Layer 5 of a small transformer language model trained on English Wikipedia (13 layers, counted from 0, width 64).
A neuron's activation on a vector x is GELU(weights . x + bias), where the dot is the dot product.

Input weights of the MLP neurons that the questions are about. A number n stands for n times 0.0024.
n5 (bias -0.172): 116 -116 -69 35 -91 238 -395 -201 -39 -42 40 8 185 133 -31 207 193 8 201 106 145 -159 -106 -84 82 -14 -233 -120 -93 76 110 1 257 -16 43 13 -234 -129 41 -44 -6 11 21 9 -120 15 -219 -43 -31 -3 134 -88 130 32 -289 -69 284 -11 302 -112 -247 154 -25 -2
n8 (bias -0.132): 378 202 69 130 207 155 -149 21 -23 262 -10 321 23 39 -84 99 116 128 -113 10 -81 -169 -176 214 -66 -86 -266 -326 83 118 -96 130 -76 366 82 -128 91 -105 -439 -323 145 -47 -310 291 -78 202 276 231 -17 234 -13 -75 -203 108 93 -350 399 -160 86 150 -206 157 121 -36
n20 (bias -0.181): 137 -70 236 73 7 55 -93 304 224 110 -104 -8 -179 -53 -237 16 51 166 372 41 -1 42 46 -76 75 69 -12 -91 133 38 97 -70 -95 303 -108 -114 -126 110 27 -76 186 -55 -110 -3 131 227 -32 -276 50 -80 42 -22 94 -39 -120 -153 238 -320 -114 199 16 -8 170 -98
n31 (bias -0.042): 167 172 132 174 105 -21 30 180 -118 287 -149 15 122 152 -209 -55 32 -153 -208 44 -52 -172 -274 -241 -267 -313 182 -187 179 -103 -52 35 8 -62 13 128 -8 45 -121 -137 37 252 170 -28 -138 -11 -79 -240 155 -322 193 -110 305 17 -120 26 -64 37 -40 38 111 -28 -219 -181
n44 (bias -0.116): -41 -7 222 -250 -50 -85 -58 114 310 222 -199 -56 -104 -216 -114 135 186 123 207 -178 -227 71 -106 -108 186 188 343 -282 -11 -15 -73 12 -97 91 -170 208 221 158 -77 170 144 -73 272 53 -57 -58 -185 -156 92 90 104 90 -207 -49 -2 122 -50 15 48 152 81 74 102 -95
n66 (bias -0.090): -23 170 -7 37 -184 235 51 -26 -22 49 152 60 103 37 -259 -71 -16 -33 -140 -191 -130 -112 -90 -86 -200 26 -148 -144 -146 -259 25 -105 21 -16 -22 124 -53 -20 158 -68 143 287 247 163 81 -54 -189 -20 142 -22 -119 -59 210 219 -69 184 155 217 55 -6 -251 69 88 -156
n69 (bias -0.080): 102 124 35 17 72 -25 -146 -117 -103 -5 144 -68 44 19 -52 173 105 149 212 188 -44 12 -94 10 31 -213 -277 150 -27 75 -278 34 -99 -12 138 260 -166 -106 -160 -231 -41 -206 -196 -63 44 72 65 -2 -303 210 -80 26 0 -215 -211 -288 12 -136 -201 -196 153 -148 58 -39
n75 (bias -0.123): 55 308 127 100 62 204 179 150 -181 422 102 -240 24 -72 28 22 254 60 -296 41 195 -235 -97 32 -43 -12 188 -174 152 292 290 1 -200 -290 -62 -25 -133 -157 -213 81 -157 -279 -65 -354 -326 24 1 -271 166 121 -81 247 -53 235 100 -353 -83 -5 -46 -290 -378 90 123 34
n90 (bias -0.087): 202 65 256 -33 135 10 21 -51 -46 117 68 -232 -116 -58 -102 -48 114 39 1 -21 -29 -57 -101 -12 173 87 -18 -17 84 70 192 -77 -102 242 -303 -68 -260 65 42 -175 143 -24 -445 -47 45 -205 -21 9 -142 -118 242 80 265 -42 -111 -103 31 -79 -159 -158 -88 -124 -179 126
n95 (bias -0.128): -3 -190 347 32 135 -186 -135 168 3 -31 -480 267 -53 -33 27 -119 166 -91 56 -75 -7 55 53 72 96 48 -30 -79 17 30 72 188 -145 142 68 101 -34 -110 -308 37 -87 -74 -41 0 -286 -32 -214 -89 -116 397 -92 295 -100 -395 -174 -349 43 -344 -314 -279 64 98 -59 79
n107 (bias -0.124): 22 -48 17 -32 -25 4 34 -144 37 138 14 28 -81 -84 -44 200 34 54 -1 133 -9 -116 -11 34 187 67 -2 -53 170 -50 58 179 63 181 -5 99 12 -180 -13 106 118 -75 -249 -10 244 -23 -97 40 151 -73 -1 18 83 13 -131 -69 57 65 127 -31 -135 28 43 131
n121 (bias -0.095): -53 -124 267 71 -152 118 -282 -119 68 174 -192 -70 -173 112 277 156 161 120 -476 100 -88 -272 -9 -51 116 32 57 -162 359 89 107 288 6 9 -202 -54 182 -196 -310 -72 -2 -50 114 -84 -16 73 114 -96 -189 191 -145 245 29 -125 -107 -70 -198 31 95 58 -314 62 -79 2
n126 (bias -0.079): 19 -78 68 -15 -43 120 251 -19 -243 190 -77 169 -112 -47 87 52 -203 143 -26 96 -107 -96 90 -34 57 62 153 -66 -28 16 -195 148 72 -192 -104 107 -107 36 201 111 90 103 -91 93 -46 99 -215 -62 248 131 200 -105 -56 189 63 6 144 196 102 35 -230 -214 -254 361
n128 (bias -0.109): -79 133 -18 -61 123 98 -136 284 21 -169 22 54 -50 229 78 -133 59 6 -59 -143 -14 -41 -353 -193 157 -95 90 55 -46 113 199 191 -235 182 -86 -232 15 -10 -48 54 23 -237 49 14 -83 -96 60 -120 138 -306 -51 255 13 257 -135 -92 129 33 -165 -16 -10 229 -149 327
n131 (bias -0.092): 148 -7 82 -244 -11 47 -85 -14 -76 -48 -1 76 28 75 197 -37 49 283 180 17 -126 11 62 -83 284 226 337 -238 -55 -72 31 -20 391 -181 -241 -126 172 -73 -139 -239 58 -459 -171 330 -83 113 70 -61 -141 -171 62 406 31 -137 -134 -304 -165 -50 -79 117 126 -284 28 -81
n144 (bias -0.063): -49 318 176 362 83 69 -61 327 -357 -20 -276 10 152 291 -105 -54 -118 -34 95 59 -203 -275 -265 -245 255 -156 91 -305 238 187 40 96 -171 -204 -176 269 -87 -192 -195 -32 -33 75 -211 27 -195 -14 239 -188 206 183 274 47 355 -287 -240 -267 295 -418 176 -272 14 236 -25 -180
n152 (bias -0.048): -115 142 81 38 -97 64 106 175 38 287 -150 216 -19 56 -275 -81 -35 -30 -49 -302 -66 23 -90 169 -93 -20 103 -322 189 -34 -14 -23 51 -261 -125 274 -95 -16 77 -62 228 263 -302 104 -54 -58 -204 -189 126 -76 21 165 26 109 16 -42 44 182 -149 -191 -31 -51 11 -261
n159 (bias -0.160): 251 -192 107 -69 52 10 159 199 -114 117 -40 -72 201 -6 -28 166 333 30 97 141 86 -22 -122 130 -251 -137 -198 151 -189 67 163 46 -91 -53 -55 8 76 -87 -147 -32 90 -164 80 182 -115 -50 91 29 -189 -188 -65 -91 182 -202 -188 -193 45 -119 60 -38 -117 53 26 57
n166 (bias -0.108): 213 296 236 -22 23 99 -142 121 -100 77 34 -263 -381 61 -294 -92 23 93 32 197 -84 101 20 -82 240 44 -23 -300 178 37 64 -215 201 167 -126 -15 -85 86 34 -18 -18 -142 -147 -174 -13 -56 -27 -357 88 299 -162 112 290 5 -174 -128 77 -32 95 -55 -238 8 270 87
n181 (bias -0.074): 113 160 191 -155 39 211 61 -94 -24 -138 101 166 -133 -44 105 -120 84 -16 -66 -10 33 -216 2 -220 -148 -7 -130 -100 0 31 33 193 -135 103 -272 234 -121 45 -285 100 115 -7 -105 159 -29 2 156 151 -144 33 -77 -19 -33 24 -122 -245 266 21 -18 0 -26 -19 -159 -66
n189 (bias -0.146): 12 74 -7 115 -20 146 -80 173 -5 -206 324 156 20 157 -9 105 34 -14 -65 49 -169 -1 -34 -18 -41 237 107 -364 -157 -145 17 247 -97 164 -114 -75 -223 116 38 189 67 -157 -209 -137 280 -35 -77 -146 106 7 200 156 -64 181 -271 224 58 -179 99 -162 209 424 -63 -9
n215 (bias -0.175): 354 230 47 26 -300 -111 -223 -96 292 -21 133 413 95 -56 66 256 161 286 96 21 132 -70 -265 -235 -142 -286 -80 32 220 -137 -23 343 14 -111 -79 275 -139 134 240 150 155 -199 102 111 -90 -122 -247 27 -30 168 -177 197 -310 -72 -100 41 197 -164 -78 -83 -210 89 189 156
n249 (bias -0.126): 109 -289 104 10 -321 129 -146 -101 -257 242 -338 155 -141 158 -214 -275 47 240 -333 140 71 71 -27 43 110 -63 -35 -79 -52 129 -11 125 -98 107 143 102 165 -29 204 4 34 -337 -81 45 -70 104 76 233 -130 -207 -85 34 -148 -106 -92 113 86 -32 -109 300 197 116 -21 163

Each question shows a token from some text and the vector x that enters the MLP there. A number n stands for n times 0.0084.

"-": -158 76 4 -24 -68 -153 127 -34 56 28 58 71 -49 -155 17 3 -255 -134 -34 54 106 -36 -125 -110 86 -72 -138 152 -55 112 94 -104 272 102 -96 41 68 30 -35 -43 -117 -89 -43 -50 -22 79 29 63 -46 59 36 -50 25 40 54 82 -10 51 -128 -24 165 81 73 -80
The neuron with the highest activation: n69

"um": -178 -10 32 -40 -41 -279 97 -36 75 55 -16 34 -78 -133 54 33 -211 -38 -39 -55 148 -65 -96 -104 59 -61 -128 78 -76 44 132 -51 232 71 -145 65 67 73 -28 4 -104 -105 -58 -61 -61 78 11 102 13 33 74 -144 -8 51 256 177 11 12 -91 25 125 135 58 -8
The neuron with the highest activation: n44

" no": -139 -34 2 -20 -39 -127 171 -14 41 2 21 39 -51 -174 73 27 -343 -29 -61 -34 74 -127 -52 -60 72 -40 -129 127 -34 100 158 -163 225 73 -126 65 -15 -10 -25 -43 -138 4 -80 -47 -29 24 82 71 -19 24 76 -19 38 82 198 107 23 53 -127 -41 102 128 47 7
The neuron with the highest activation: n90

" ": -91 58 28 -48 -95 -155 151 -16 60 28 38 43 -53 -112 14 -16 -342 -61 -30 -22 82 -78 -114 -83 99 -66 -147 120 -49 141 125 -219 248 116 -85 27 1 31 -18 -24 -123 -69 -54 -49 -34 62 14 90 7 53 3 -99 49 16 80 76 -36 72 -86 -26 121 178 69 0
Which neuron fires most, and how strongly? n166, at about 0.21

" Minister": -29 -5 23 -12 -61 -192 118 16 43 50 16 -8 -51 -111 136 54 -401 -123 -71 -37 95 -72 -47 -84 49 -90 -158 83 -70 96 101 41 229 115 -119 83 18 22 6 5 -90 -60 -99 -22 -34 53 72 123 -64 -2 91 -117 18 67 125 131 -12 21 -95 8 170 58 21 -122
Which neuron fires most, and how strongly? n181, at about 0.23

" M": -104 7 46 -20 -72 -181 163 -48 34 65 62 65 -67 -161 54 71 -229 -88 -44 -62 59 -78 -136 -119 79 -35 -143 183 -37 113 144 -172 233 79 -101 -1 -32 95 -27 7 -116 -12 -56 -50 -39 92 73 35 44 -3 48 -115 21 40 117 102 -29 1 -108 -6 165 74 36 -57
The neuron with the highest activation: n90

"im": -130 41 8 -3 -57 -273 53 27 78 -10 -3 40 -61 -165 68 72 -214 1 -53 -43 237 -91 -137 -154 63 -67 -137 93 -57 85 149 -38 175 97 -136 31 67 39 -14 -23 -84 -45 -61 -70 -21 93 8 104 27 32 33 -160 19 38 143 121 -49 82 -76 -54 119 129 50 5
Which neuron fires most, and how strongly? n215, at about 0.17

" to": -166 -40 14 -34 -49 -148 130 -9 33 81 28 63 -58 -86 91 9 -311 -94 -29 -17 51 -55 -83 -14 73 -107 -158 63 -37 73 125 -44 221 100 -95 9 29 17 -104 -33 -115 -73 -40 -13 -88 -18 32 107 17 43 51 -17 39 109 109 98 -33 31 -155 25 152 157 62 -21
Which neuron fires most, and how strongly? n128, at about 0.16

" ma": -173 37 -9 25 -56 -151 135 -36 53 130 22 -49 -43 -149 91 -30 -219 -87 -40 -14 165 -90 -75 -73 57 -68 -145 110 -32 115 135 -188 263 57 -108 62 -21 57 -18 28 -143 -14 -80 -76 -19 27 59 48 8 9 48 -206 61 52 152 122 13 0 -126 -5 78 127 70 78
Which neuron fires most, and how strongly? n90, at about 0.3

" Council": -87 -66 44 -22 -79 -244 161 -1 54 57 27 22 -51 -113 77 42 -462 -59 -65 -19 57 -47 -77 -71 64 -67 -179 95 -103 48 98 10 246 69 -119 66 30 45 -33 0 -102 -44 -98 6 -45 56 88 141 -7 15 33 -87 -10 87 168 127 -38 9 -71 37 126 120 38 -58
The two highest activations, in order: n126, n249

" of": -243 -33 55 -12 -79 -121 126 -10 40 137 58 69 -60 -102 71 38 -264 -111 -56 -12 159 -77 -76 -82 52 -77 -118 63 -20 103 123 -44 240 80 -97 30 39 55 -65 -6 -105 -42 -46 -47 -74 5 -7 92 24 54 14 -87 42 105 165 27 -26 41 -124 -54 119 127 55 -84
The neuron with the highest activation: n75

"\n": -171 10 32 7 -53 -203 151 7 41 69 36 60 -26 -87 21 9 -340 -64 -51 -12 124 -106 -137 -83 74 -86 -153 119 -11 121 106 -65 270 104 -79 70 6 4 -30 -21 -113 -78 -25 -52 -68 20 47 71 18 46 51 -159 58 13 30 119 4 24 -98 -26 162 79 50 -55
Which neuron fires most, and how strongly? n144, at about 0.29

" in": -213 -11 -8 -43 -67 -175 147 39 37 122 65 53 -60 -97 48 16 -288 -116 -34 -63 127 -11 -44 -38 55 -63 -173 97 -38 93 123 -29 256 70 -102 36 34 66 -32 -31 -131 -42 -67 -26 -58 -26 68 51 -9 71 21 -120 40 57 84 75 -10 89 -145 -30 124 131 67 -50
The neuron with the highest activation: n152

" Con": -144 85 -11 -38 -82 -194 179 50 62 109 55 77 -57 -90 53 16 -323 -128 -46 -50 121 -59 -37 -63 93 -96 -168 97 -35 70 121 -68 249 -16 -95 53 15 48 -8 33 -134 -45 -80 -14 -25 86 76 98 -24 26 2 -159 51 17 85 58 -8 29 -127 -53 113 124 51 -16
Which neuron fires most, and how strongly? n152, at about 0.017

"ra": -170 -9 21 28 -59 -287 85 -17 41 7 6 49 -58 -156 100 17 -226 -87 -59 -8 72 -86 -51 -93 123 -29 -116 73 -5 74 179 -99 218 112 -97 46 89 48 -4 -65 -93 -14 -85 -54 -40 33 -5 69 -34 31 93 -212 27 23 148 97 -23 27 -106 -70 99 131 51 24
Which neuron fires most, and how strongly? n90, at about 0.24

"ent": -120 -6 24 6 -53 -268 103 61 39 43 19 16 -59 -158 76 24 -301 -58 19 -22 116 -72 -78 -127 25 -43 -132 128 -43 86 112 -63 247 132 -115 20 2 16 -6 -38 -101 -55 -93 -75 -37 67 9 116 -6 -18 99 -141 26 54 204 69 27 -15 -106 57 152 118 78 -111
Which neuron fires most, and how strongly? n20, at about 0.13

"A": -132 43 54 -7 -70 -253 141 1 8 102 66 67 -77 -105 113 17 -319 -129 -51 -23 74 -75 -89 -55 88 -65 -119 118 -66 94 108 -111 204 113 -88 37 19 47 -78 -30 -92 15 -113 -24 -61 64 -9 107 -14 51 58 -103 -15 81 44 67 13 13 -147 6 129 95 94 -6
Which neuron fires most, and how strongly? n90, at about 0.097

"ction": -105 -38 18 3 -87 -262 149 -15 10 43 16 40 -72 -142 -19 22 -362 -17 -52 -44 105 -69 -115 -104 65 -88 -144 108 1 125 124 -31 216 89 -84 42 50 42 8 -33 -66 -84 -78 -31 -9 84 81 126 22 22 53 -180 2 78 175 105 -18 70 -70 -64 121 128 69 -104
The neuron with the highest activation: n249

" K": -115 -9 13 -38 -68 -158 189 -88 35 2 55 33 -39 -144 115 47 -311 -146 -60 -94 74 -73 -106 -103 117 -53 -138 50 -25 109 153 -97 248 73 -77 11 -30 38 -18 -16 -126 -7 -57 -70 -40 114 37 58 28 61 31 -176 0 64 95 132 -26 6 -77 71 164 66 42 6
The neuron with the highest activation: n126

"en": -148 7 9 -4 -71 -246 124 27 27 -19 57 98 -82 -112 75 10 -313 -110 -47 -37 107 -65 -48 -107 42 -58 -127 48 -66 69 128 -6 204 68 -122 23 39 27 -19 -14 -111 -98 -88 -79 28 98 -32 84 13 33 81 -128 39 66 129 147 -10 81 -123 -8 140 167 47 -13
The neuron with the highest activation: n189

"elected": -75 -36 10 -19 -87 -200 125 49 42 46 30 84 -53 -104 100 10 -308 -163 -15 -27 110 -101 -64 -84 47 -67 -158 79 -28 69 94 27 251 88 -119 46 21 7 -9 -34 -111 -86 -53 -37 -23 46 73 124 21 -6 58 -159 3 117 121 132 72 89 -134 -45 120 96 44 -117
Which neuron fires most, and how strongly? n181, at about 0.22

" for": -176 -35 11 -32 -73 -133 151 28 45 84 24 49 -50 -84 60 8 -354 -137 -57 3 166 -66 -41 -55 48 -60 -123 56 -10 117 134 -58 277 93 -112 19 6 45 -68 -19 -132 -40 -37 -27 -80 -14 -30 94 -26 42 46 -69 38 80 186 39 20 61 -125 -66 163 113 39 -23
The neuron with the highest activation: n152

" Francis": -146 75 12 -17 -99 -109 109 61 48 22 36 49 -37 -138 206 41 -333 -153 -73 -40 151 -55 -43 -105 48 -40 -169 83 -26 29 123 92 276 43 -104 59 54 12 -75 -17 -140 -30 -63 -72 -23 57 -11 57 -48 46 37 -136 55 47 90 176 33 -20 -102 -31 134 91 24 -15
Which neuron fires most, and how strongly? n181, at about 0.28

" Ben": -129 53 -33 -24 -73 -183 167 -15 11 65 81 50 -39 -120 141 40 -275 -190 -34 -89 84 -38 -64 -109 61 -71 -144 20 -79 99 161 49 256 36 -100 23 27 51 -52 -15 -107 20 -56 -60 -15 45 52 82 -26 67 32 -208 62 39 84 115 -13 3 -102 -8 199 65 11 -41
Which neuron fires most, and how strongly? n181, at about 0.11

"tro": -150 44 13 29 -47 -197 127 -18 73 -22 45 89 -73 -100 126 -36 -254 -118 -57 -25 129 -95 -39 -49 84 -80 -179 30 -51 47 130 39 229 57 -112 61 3 19 -50 -15 -102 11 -131 -91 -37 94 50 47 -10 18 28 -49 10 72 130 139 -60 55 -111 -4 107 179 73 -2
The neuron with the highest activation: n181

"es": -123 -11 22 -16 -81 -301 83 1 51 107 19 27 -74 -149 89 8 -307 -47 -53 -1 171 -39 -164 -109 90 -43 -133 97 4 65 116 -50 204 89 -102 24 101 28 -32 -47 -99 -128 -50 -15 -44 53 22 108 -48 53 58 -159 51 53 153 120 -43 30 -86 -44 143 133 53 -28
The neuron with the highest activation: n249

"tra": -196 19 21 26 -57 -239 106 -16 55 32 52 62 -70 -182 134 -21 -274 -22 -45 -7 129 -51 -76 -75 91 -37 -140 63 -52 35 127 -58 239 111 -127 54 47 36 -14 -38 -89 -26 -95 -61 -54 29 -14 61 1 2 91 -111 38 57 143 128 -29 4 -96 -82 108 158 63 3
The neuron with the highest activation: n90

" h": -112 -9 36 27 -75 -90 151 -94 77 -37 -12 74 -50 -166 18 -11 -256 -74 -61 -55 97 -50 -121 -41 76 -59 -156 112 -56 70 149 -138 202 106 -110 0 15 95 -23 -9 -123 -37 -33 -48 -66 56 5 77 35 -5 36 -30 5 134 125 65 -92 60 -116 -25 139 111 68 50
The neuron with the highest activation: n128

"king": -128 -21 2 -35 -47 -227 177 -6 -25 42 26 58 -63 -122 112 2 -318 -81 -14 -44 146 -56 -141 -77 51 -67 -148 31 -50 45 120 -24 260 91 -92 69 30 40 -13 -40 -126 -56 -89 -50 -44 9 34 93 36 54 28 -129 34 103 272 158 8 61 -101 13 138 76 49 -86
The neuron with the highest activation: n126

"22": -105 10 -5 31 -103 -211 154 -19 6 87 36 64 -71 -101 33 9 -258 -93 -52 -43 40 -57 -97 -107 42 -59 -126 107 16 69 130 -86 218 105 -116 26 27 71 -80 -78 -109 -43 -18 -50 -29 83 -49 166 23 88 61 -151 13 58 50 180 5 67 -60 -47 113 93 75 -99
The neuron with the highest activation: n66

"co": -162 -9 31 38 -73 -239 142 -66 82 28 -12 27 -64 -129 89 -14 -279 -82 -71 22 129 -70 -103 -49 100 -90 -155 112 -2 90 125 -33 233 44 -95 47 50 34 -66 -12 -100 20 -97 -43 -33 47 -47 95 0 39 91 -181 31 103 126 79 -72 58 -79 -28 69 148 80 -19
The neuron with the highest activation: n107

" the": -251 -63 18 1 -83 -136 134 17 50 64 50 58 -47 -56 58 34 -367 -61 -54 -50 130 -57 -115 -60 74 -42 -147 114 -13 100 116 -68 241 104 -93 42 -29 -30 -39 6 -140 -2 -75 -50 -46 24 17 92 -15 32 39 -45 -9 60 154 112 50 74 -120 30 118 98 60 -68
The neuron with the highest activation: n152